Layer 2 of a small transformer language model trained on English Wikipedia (13 layers, counted from 0, width 64).
A neuron's activation on a vector x is GELU(weights . x), where the dot is the dot product.

Input weights of the MLP neurons that the questions are about. A number n stands for (n - 500) times 0.0017.
n6: 246,480,514,489,657,512,405,536,430,522,526,415,317,588,503,556,395,480,607,545,425,453,554,435,437,736,530,572,425,497,514,609,557,552,353,436,610,603,550,472,587,497,397,420,493,649,510,452,501,447,563,462,502,427,677,656,516,461,535,556,545,442,393,434
n26: 534,583,473,367,563,404,655,475,508,735,438,598,499,455,651,515,455,445,419,600,397,525,483,484,497,669,693,470,358,492,495,482,377,518,586,470,628,335,527,150,436,765,382,383,637,630,418,431,370,704,433,317,468,369,451,645,547,597,394,477,408,569,622,463
n33: 558,606,328,513,340,575,490,399,410,367,341,488,526,487,613,467,529,357,456,463,681,349,551,533,481,700,354,578,550,546,380,354,630,708,702,394,507,510,336,239,519,778,426,646,575,620,606,585,364,530,541,404,385,286,745,369,407,537,618,492,734,433,559,536
n44: 515,491,461,580,244,565,613,523,507,465,460,408,504,581,278,531,380,503,400,441,608,499,560,383,418,698,552,458,461,588,362,800,369,471,575,509,632,442,429,465,423,627,531,306,465,543,394,488,549,378,436,541,418,487,518,541,300,405,481,465,625,582,745,456
n51: 690,464,573,407,615,591,621,586,401,350,390,578,674,531,297,543,352,418,660,709,372,670,545,600,595,488,504,442,425,424,297,404,531,512,608,386,327,468,618,458,583,518,405,284,562,493,626,509,439,515,481,455,806,256,453,425,834,502,643,474,369,746,649,483
n59: 593,658,478,338,356,310,567,682,458,414,707,550,786,407,609,450,316,510,438,703,351,632,605,525,542,412,315,454,459,397,180,610,388,369,426,448,609,621,619,503,408,259,795,548,724,517,674,667,480,613,483,530,428,401,607,392,627,504,681,493,801,590,517,661
n71: 532,381,624,436,489,419,439,309,515,706,344,551,277,510,702,569,569,269,532,482,417,593,554,316,502,376,634,441,318,506,343,364,497,494,672,207,376,532,662,452,444,739,555,634,641,493,431,359,630,468,787,428,719,401,406,378,496,555,401,579,616,405,448,625
n77: 528,356,407,512,500,511,610,633,653,592,571,603,463,719,327,554,407,275,441,453,525,873,596,595,481,481,308,217,402,445,234,377,262,489,513,592,325,675,489,462,552,612,454,633,404,394,539,353,457,469,412,564,764,617,472,504,569,558,512,737,690,348,503,655
n83: 655,613,603,616,373,322,426,534,380,660,533,626,580,346,409,480,548,537,526,664,471,583,521,481,700,371,350,392,607,413,585,631,531,380,432,530,588,373,615,547,545,505,605,570,528,507,412,625,528,579,543,280,496,550,547,217,590,482,476,634,431,640,346,438
n112: 361,548,552,308,585,508,663,553,315,439,405,464,580,521,498,607,517,401,370,543,425,532,474,423,516,475,340,466,448,470,531,515,448,508,342,499,382,584,556,320,660,699,535,447,388,293,423,445,366,522,727,461,523,405,479,750,503,575,437,456,453,444,575,470
n129: 525,535,537,549,277,470,503,458,339,505,474,519,539,480,378,647,191,771,469,532,362,314,388,628,604,433,450,444,603,566,417,481,698,317,694,660,473,697,606,389,219,454,378,757,456,819,557,130,402,634,497,532,593,412,822,543,626,470,547,429,778,470,544,549
n139: 484,397,382,615,678,449,608,653,637,669,341,642,557,293,305,440,256,419,575,521,457,527,558,567,478,466,16,400,763,375,474,347,558,579,721,371,659,439,308,430,633,574,506,505,453,658,419,418,522,734,421,351,490,605,305,535,680,460,656,593,290,474,306,516
n142: 536,396,504,410,697,512,226,485,698,779,568,464,400,521,580,706,523,414,595,342,378,750,188,221,563,385,466,271,512,731,510,667,747,482,224,515,620,316,797,268,518,422,418,313,752,365,647,545,378,592,461,355,623,591,454,234,402,541,645,372,465,551,415,563
n143: 451,738,631,486,343,653,577,537,455,413,534,627,411,520,397,543,342,641,398,605,599,530,555,354,606,458,450,306,546,213,488,656,472,388,575,453,488,447,360,383,586,502,533,424,816,377,292,427,546,517,511,534,309,628,467,380,426,400,621,582,378,692,584,594
n158: 311,491,494,700,649,655,592,235,422,503,501,513,203,512,648,697,588,426,513,378,400,480,434,588,531,428,368,173,503,592,726,504,528,410,655,638,603,447,413,586,579,354,608,747,670,490,416,723,310,529,415,532,308,618,452,340,504,344,546,610,391,518,459,474
n159: 313,333,561,530,328,536,594,495,593,528,256,460,316,828,430,388,343,710,592,461,383,584,552,368,434,460,562,495,406,472,701,539,430,548,455,523,409,593,549,304,395,502,522,566,482,775,383,497,561,420,537,417,784,473,581,714,272,409,408,698,464,528,463,730
n163: 679,465,473,659,467,470,725,452,310,392,464,391,337,687,423,366,331,450,245,635,621,553,455,589,372,642,538,542,582,568,440,621,549,372,579,513,524,374,629,522,412,480,648,571,445,500,459,401,594,655,464,329,377,489,459,505,449,339,357,746,661,497,679,562
n188: 480,594,454,463,586,633,341,782,505,519,540,583,524,708,518,437,405,230,540,484,439,463,470,378,407,592,404,287,574,281,585,423,506,391,290,525,561,488,551,634,568,653,244,477,554,427,683,338,396,525,625,456,536,590,331,501,574,569,715,497,644,412,399,397
n208: 704,721,870,400,570,524,559,581,339,330,199,377,282,358,661,644,277,454,395,363,410,502,434,351,566,402,465,545,639,488,393,644,464,641,691,401,666,510,622,497,451,514,422,444,663,440,732,398,438,566,674,471,419,775,334,353,629,543,316,324,484,697,524,280
n209: 316,406,307,408,577,617,593,470,527,457,325,464,332,450,602,503,452,380,511,564,579,459,517,613,445,714,519,452,641,381,228,588,490,484,427,427,702,377,590,645,778,538,428,386,517,471,473,500,480,589,513,343,672,682,302,473,378,535,467,446,697,281,699,665
n242: 484,685,361,281,578,712,561,335,521,540,419,523,386,566,444,526,639,589,387,537,653,555,391,518,559,670,569,585,501,634,448,653,388,619,496,423,569,479,381,352,467,739,518,440,544,376,457,598,483,328,527,273,530,438,604,332,483,530,617,423,474,474,510,538
n250: 620,509,585,500,324,370,812,426,739,338,539,421,429,623,493,459,384,427,464,643,523,564,649,389,516,467,534,474,529,657,489,591,304,291,328,425,456,545,555,523,277,234,569,501,437,514,817,459,612,628,457,499,523,454,444,342,481,702,431,492,398,630,606,693
n254: 454,404,587,521,417,509,522,471,389,554,599,541,591,527,458,677,502,513,679,323,562,487,529,614,584,405,526,253,447,637,499,529,600,463,451,495,602,327,555,498,522,613,506,541,395,595,532,368,562,434,797,461,674,500,496,556,422,473,333,508,532,534,336,442

Each question shows a token from some text and the vector x that enters the MLP there. A number n stands for (n - 500) times 0.0062.

" Tu": 436,411,543,668,682,486,532,502,614,390,472,438,786,314,540,586,514,675,296,506,477,499,732,486,346,658,628,702,356,454,505,164,714,501,233,548,580,417,482,662,216,782,583,518,479,522,312,596,579,377,555,284,345,529,523,270,509,573,527,403,399,461,442,525
Which neuron fires most, and how strongly? n242, at about 0.65

" draw": 439,521,619,688,690,513,495,424,676,407,445,370,812,312,498,593,275,711,413,442,519,629,712,646,331,569,534,616,266,344,438,308,609,456,179,435,551,447,456,696,345,759,546,594,412,382,402,656,597,392,559,535,456,533,455,353,414,631,445,387,461,453,596,435
The neuron with the highest activation: n209

" which": 302,589,614,720,678,494,486,466,649,344,415,281,710,304,563,674,322,675,352,456,525,682,587,672,345,526,602,542,378,428,522,153,777,489,237,496,507,514,612,614,268,742,482,347,398,466,350,570,600,457,402,528,398,531,504,320,443,516,494,419,368,523,579,581
The neuron with the highest activation: n51

" of": 438,574,662,683,689,530,547,466,676,431,477,381,709,441,648,648,293,650,441,432,493,585,657,579,305,533,586,497,295,463,586,194,735,403,179,560,470,445,638,630,264,731,515,464,415,428,299,731,555,449,435,431,396,502,540,293,494,416,511,442,378,498,448,527
The neuron with the highest activation: n142

" America": 355,435,590,673,625,372,554,493,627,365,501,343,693,399,623,626,308,730,366,425,461,662,818,584,388,503,596,674,388,459,575,183,677,470,222,471,615,449,420,681,218,810,545,462,396,468,414,530,573,354,503,648,349,451,436,321,535,428,504,498,451,445,501,586
Which two neurons fire most, strongest first? n250, n254

" Ottoman": 402,441,555,711,629,435,633,450,641,410,477,327,692,382,682,653,303,692,464,524,458,635,668,510,293,471,516,671,361,445,555,222,779,571,235,457,525,464,413,597,177,786,597,509,461,416,426,603,563,462,380,440,362,555,600,315,502,461,532,451,387,270,575,529
The three highest activations, in order: n33, n139, n250

" Z": 449,493,582,618,680,499,515,446,572,343,406,371,738,234,560,641,353,733,444,519,506,590,786,516,325,517,581,689,323,480,596,236,629,428,278,552,456,466,473,710,225,804,614,486,489,577,299,651,636,482,382,313,386,443,626,247,538,489,472,456,421,443,466,478
The neuron with the highest activation: n83

"-": 479,574,777,693,669,436,507,562,653,401,402,467,562,359,542,686,235,671,377,457,478,516,722,603,415,450,619,562,311,476,453,163,649,544,233,513,594,472,511,690,189,726,586,453,336,541,287,701,548,429,459,501,437,564,607,316,601,457,427,358,409,471,422,501
Which two neurons fire most, strongest first? n208, n83

" out": 347,557,633,709,660,356,588,527,718,376,457,366,693,364,579,636,349,724,455,486,504,577,623,622,266,603,654,529,378,412,458,107,698,485,204,499,473,395,515,646,272,741,481,514,453,476,231,562,609,398,536,462,425,498,517,377,486,502,510,367,461,534,562,490
Which two neurons fire most, strongest first? n26, n254

" and": 389,626,670,704,690,429,484,509,686,345,455,378,725,421,566,641,288,630,317,482,458,559,677,615,297,457,579,594,310,402,470,182,761,407,245,542,428,532,632,681,213,771,462,387,466,462,343,681,617,445,393,452,395,509,473,340,552,477,507,505,418,461,531,594
The three highest activations, in order: n51, n59, n250

"ym": 413,567,531,682,716,474,511,611,679,417,468,387,670,366,522,595,438,704,392,561,531,671,810,519,390,496,583,618,297,500,556,128,645,499,237,511,483,397,506,592,270,762,561,427,443,431,272,552,580,454,278,526,331,639,514,284,439,439,557,360,400,459,563,515
The neuron with the highest activation: n143

" England": 411,448,601,681,600,394,592,457,659,393,419,228,795,384,652,605,336,687,313,428,497,655,748,640,320,544,555,634,391,400,565,180,709,433,247,497,525,467,443,726,249,800,602,613,476,453,335,542,526,449,439,617,401,473,575,298,429,465,484,491,502,382,506,491
The three highest activations, in order: n33, n163, n59

" first": 402,493,626,705,628,479,605,454,685,459,472,337,640,401,631,653,235,718,436,473,382,697,632,618,321,482,554,536,351,413,562,176,757,474,235,443,572,532,509,641,287,757,536,543,407,547,315,695,611,413,373,441,381,490,571,307,424,500,479,339,470,432,571,403
The three highest activations, in order: n158, n159, n6

"ble": 350,576,674,694,688,466,527,553,661,436,541,280,727,413,542,575,339,669,401,439,553,620,766,596,297,509,565,571,299,419,479,89,640,371,207,540,450,492,420,614,283,788,590,528,431,449,416,546,585,464,461,567,363,549,573,327,407,392,460,446,465,439,574,607
The neuron with the highest activation: n77

" invest": 366,527,628,678,723,565,550,372,677,501,424,341,727,403,577,591,282,628,412,536,418,631,780,551,304,485,664,604,431,434,439,157,557,377,209,498,618,484,461,745,328,749,529,467,418,386,265,633,637,410,513,505,342,530,501,369,463,510,574,404,519,411,575,413
Which neuron fires most, and how strongly? n209, at about 0.39

"\n": 429,600,586,672,648,374,489,483,617,366,401,384,624,349,572,698,186,669,298,410,442,607,634,661,433,506,661,635,321,446,547,248,686,523,218,525,530,511,531,707,241,742,562,483,361,567,333,749,577,373,414,436,398,629,515,318,565,450,455,466,424,522,497,476
Which two neurons fire most, strongest first? n208, n83

" after": 356,566,640,666,663,388,511,483,724,337,477,430,731,405,602,688,272,679,404,414,432,590,672,662,246,567,586,602,365,371,501,237,739,510,198,484,461,450,528,706,360,752,483,432,434,431,405,598,525,434,444,428,448,481,549,315,558,479,488,429,309,511,531,586
The neuron with the highest activation: n51

" Sid": 321,497,645,610,705,460,538,462,654,454,356,384,837,307,556,614,359,650,377,482,547,680,775,631,270,489,541,633,340,439,495,254,669,534,220,477,469,439,517,712,362,742,593,481,443,506,375,552,638,423,408,401,404,576,629,240,619,488,412,439,350,410,478,537
The three highest activations, in order: n139, n83, n51

" Richard": 389,563,621,617,721,423,492,444,639,422,441,263,739,338,614,609,359,590,361,497,557,628,833,593,318,499,607,656,438,437,534,133,735,400,248,523,490,487,413,640,354,765,627,445,424,449,321,567,613,453,502,490,374,555,558,243,493,546,434,453,408,445,424,625
The three highest activations, in order: n71, n139, n250

" rap": 426,501,521,690,714,479,533,432,629,432,392,317,794,367,584,606,398,690,401,539,499,617,749,531,327,587,571,582,367,322,438,202,612,546,233,564,526,406,477,627,246,798,500,486,389,477,217,621,699,382,468,590,401,510,560,349,509,516,471,396,532,445,548,433
The neuron with the highest activation: n44

" the": 388,534,594,706,636,483,496,490,668,431,486,284,589,347,667,680,329,726,416,477,480,646,568,599,322,502,606,519,325,484,598,173,806,384,226,425,510,517,511,565,223,809,512,486,415,487,307,596,558,446,391,453,396,556,555,330,603,473,473,429,462,492,469,516
The neuron with the highest activation: n142

" V": 420,498,612,660,719,430,488,452,623,320,424,301,800,228,541,641,363,718,356,548,463,612,701,497,318,425,567,676,340,436,548,231,595,476,289,602,451,460,464,657,320,826,621,387,514,531,382,625,664,454,377,378,402,483,555,290,559,476,474,467,459,444,496,510
The neuron with the highest activation: n83

"thing": 297,576,615,664,680,522,459,539,635,398,451,260,721,287,528,637,341,700,372,446,610,659,719,683,427,491,524,596,389,396,549,123,701,445,172,475,555,437,437,621,285,735,524,507,417,469,338,526,691,438,430,476,368,544,531,344,460,537,487,449,419,512,568,595
The neuron with the highest activation: n139

" observ": 385,465,606,610,677,481,499,446,651,411,422,356,731,368,591,646,275,653,434,594,573,619,760,572,281,506,615,739,402,365,454,197,568,507,226,433,539,468,526,705,248,804,585,436,417,389,267,595,507,433,509,413,402,538,397,356,512,589,640,370,423,450,553,561
The neuron with the highest activation: n209

"olution": 410,553,605,662,674,402,630,452,610,418,518,344,724,452,593,626,281,662,298,546,534,632,743,534,355,437,531,608,329,367,565,75,722,487,207,454,523,431,533,651,297,791,618,531,400,436,344,573,518,483,470,585,332,600,464,372,410,428,577,437,443,481,525,521
The neuron with the highest activation: n112

" Main": 436,441,719,685,658,438,607,469,611,488,407,412,679,296,550,631,181,656,317,510,557,581,599,609,314,547,693,674,410,565,486,195,662,441,225,461,646,467,402,680,262,754,606,538,453,429,356,546,542,345,431,513,347,524,534,293,616,450,554,403,422,457,514,502
Which neuron fires most, and how strongly? n163, at about 0.32

"ies": 256,499,591,602,671,471,554,592,615,393,485,323,723,442,600,627,350,684,414,471,580,606,751,584,339,522,529,623,289,310,581,115,725,382,169,491,490,451,523,741,239,787,552,522,463,452,394,539,563,371,467,521,430,560,517,375,411,500,508,468,454,477,474,609
The neuron with the highest activation: n188

" than": 402,616,642,651,659,440,523,457,706,376,478,405,689,375,572,656,344,657,401,447,529,580,657,630,297,501,577,548,315,372,506,165,781,392,171,414,492,491,575,671,279,775,520,477,420,420,359,627,543,448,459,429,381,493,579,337,479,553,520,425,392,551,553,598
The neuron with the highest activation: n250

" help": 393,592,542,606,648,484,563,432,631,366,476,263,749,374,578,681,331,708,429,489,459,661,794,596,293,474,607,613,380,437,486,162,699,473,230,431,590,475,477,680,355,749,483,392,392,468,338,687,698,409,575,404,398,539,441,333,484,540,485,356,358,411,650,514
Which neuron fires most, and how strongly? n209, at about 0.47

"\n\n": 390,576,604,669,684,369,452,424,593,364,383,386,645,348,617,675,149,672,292,477,419,565,624,709,428,549,646,626,353,453,517,206,672,542,272,542,502,511,557,706,262,736,558,481,364,534,395,817,540,401,470,515,394,640,497,312,475,420,429,449,419,468,451,547
The neuron with the highest activation: n208

"ja": 413,589,584,635,670,440,605,497,657,387,436,389,802,381,642,646,311,692,389,545,509,585,752,456,376,525,528,592,213,321,604,179,716,515,213,519,485,462,389,673,299,774,600,565,424,458,413,590,583,427,432,459,393,554,541,333,530,422,436,359,478,394,508,553
Which neuron fires most, and how strongly? n59, at about 0.29

" science": 412,499,582,658,715,377,553,536,688,419,425,344,677,450,642,606,319,667,413,512,569,593,651,519,369,436,610,783,421,316,544,164,653,334,263,549,491,477,435,721,214,819,593,452,339,415,398,595,466,403,526,618,361,466,430,346,433,460,496,474,495,454,548,534
The neuron with the highest activation: n250

"y": 329,579,676,669,705,437,540,645,591,395,488,358,739,407,555,609,283,651,381,476,483,584,722,630,383,465,555,639,248,331,543,134,723,430,229,576,456,464,455,701,269,791,583,528,462,444,385,570,618,411,397,484,401,514,514,318,418,509,447,456,448,473,490,584
Which neuron fires most, and how strongly? n59, at about 0.17

" William": 439,576,644,630,687,389,557,452,616,464,441,278,723,305,609,646,284,561,353,505,495,636,768,616,286,465,595,651,377,442,549,84,780,485,267,513,529,523,461,682,370,744,633,450,457,484,299,586,618,413,472,496,364,535,596,240,484,550,442,480,413,417,428,533
Which neuron fires most, and how strongly? n71, at about 0.34

" bel": 324,581,498,686,658,523,575,485,675,425,491,312,795,401,601,626,422,677,445,479,535,545,603,522,383,649,538,676,303,398,482,164,656,529,175,423,504,452,563,687,293,764,607,430,438,490,306,649,601,474,481,445,377,472,521,291,456,467,447,305,425,465,569,546
Which neuron fires most, and how strongly? n242, at about 0.43

"pp": 445,454,772,661,638,474,616,515,645,447,398,406,746,411,508,649,357,648,439,534,559,603,750,586,339,571,676,564,342,425,463,108,532,481,214,515,494,475,421,639,274,780,633,508,458,502,328,605,536,408,306,416,362,668,515,310,442,424,535,315,447,427,523,514
Which two neurons fire most, strongest first? n44, n250

"ney": 369,555,688,620,668,465,574,480,603,337,461,336,784,393,554,670,326,604,366,499,533,705,807,550,457,450,555,590,277,499,554,121,680,467,192,490,516,489,475,711,322,763,586,514,431,409,316,618,610,384,399,506,443,558,531,329,522,494,440,361,367,412,506,599
Which two neurons fire most, strongest first? n112, n250

" Cab": 378,481,614,684,706,530,571,379,685,437,455,396,874,320,566,587,333,656,306,580,517,588,751,482,286,489,621,571,367,507,465,175,536,449,270,490,551,482,450,645,264,800,615,473,456,505,419,616,672,440,443,398,353,548,456,287,651,414,505,426,400,380,532,463
The neuron with the highest activation: n139

"ovo": 440,510,594,658,702,461,574,465,650,349,418,356,808,376,558,596,346,728,369,476,389,610,817,429,374,471,519,683,288,406,572,210,662,493,249,562,454,468,465,690,285,816,581,594,477,450,458,639,582,402,322,639,408,508,396,352,509,484,474,408,458,355,510,467
The neuron with the highest activation: n59

" just": 352,552,673,689,634,478,589,443,634,415,468,334,786,347,582,685,307,634,426,503,473,668,653,580,322,542,669,496,277,446,543,205,736,433,234,408,543,473,578,723,261,766,542,456,414,416,267,628,600,414,376,398,390,521,565,324,480,489,521,391,415,509,554,485
The neuron with the highest activation: n51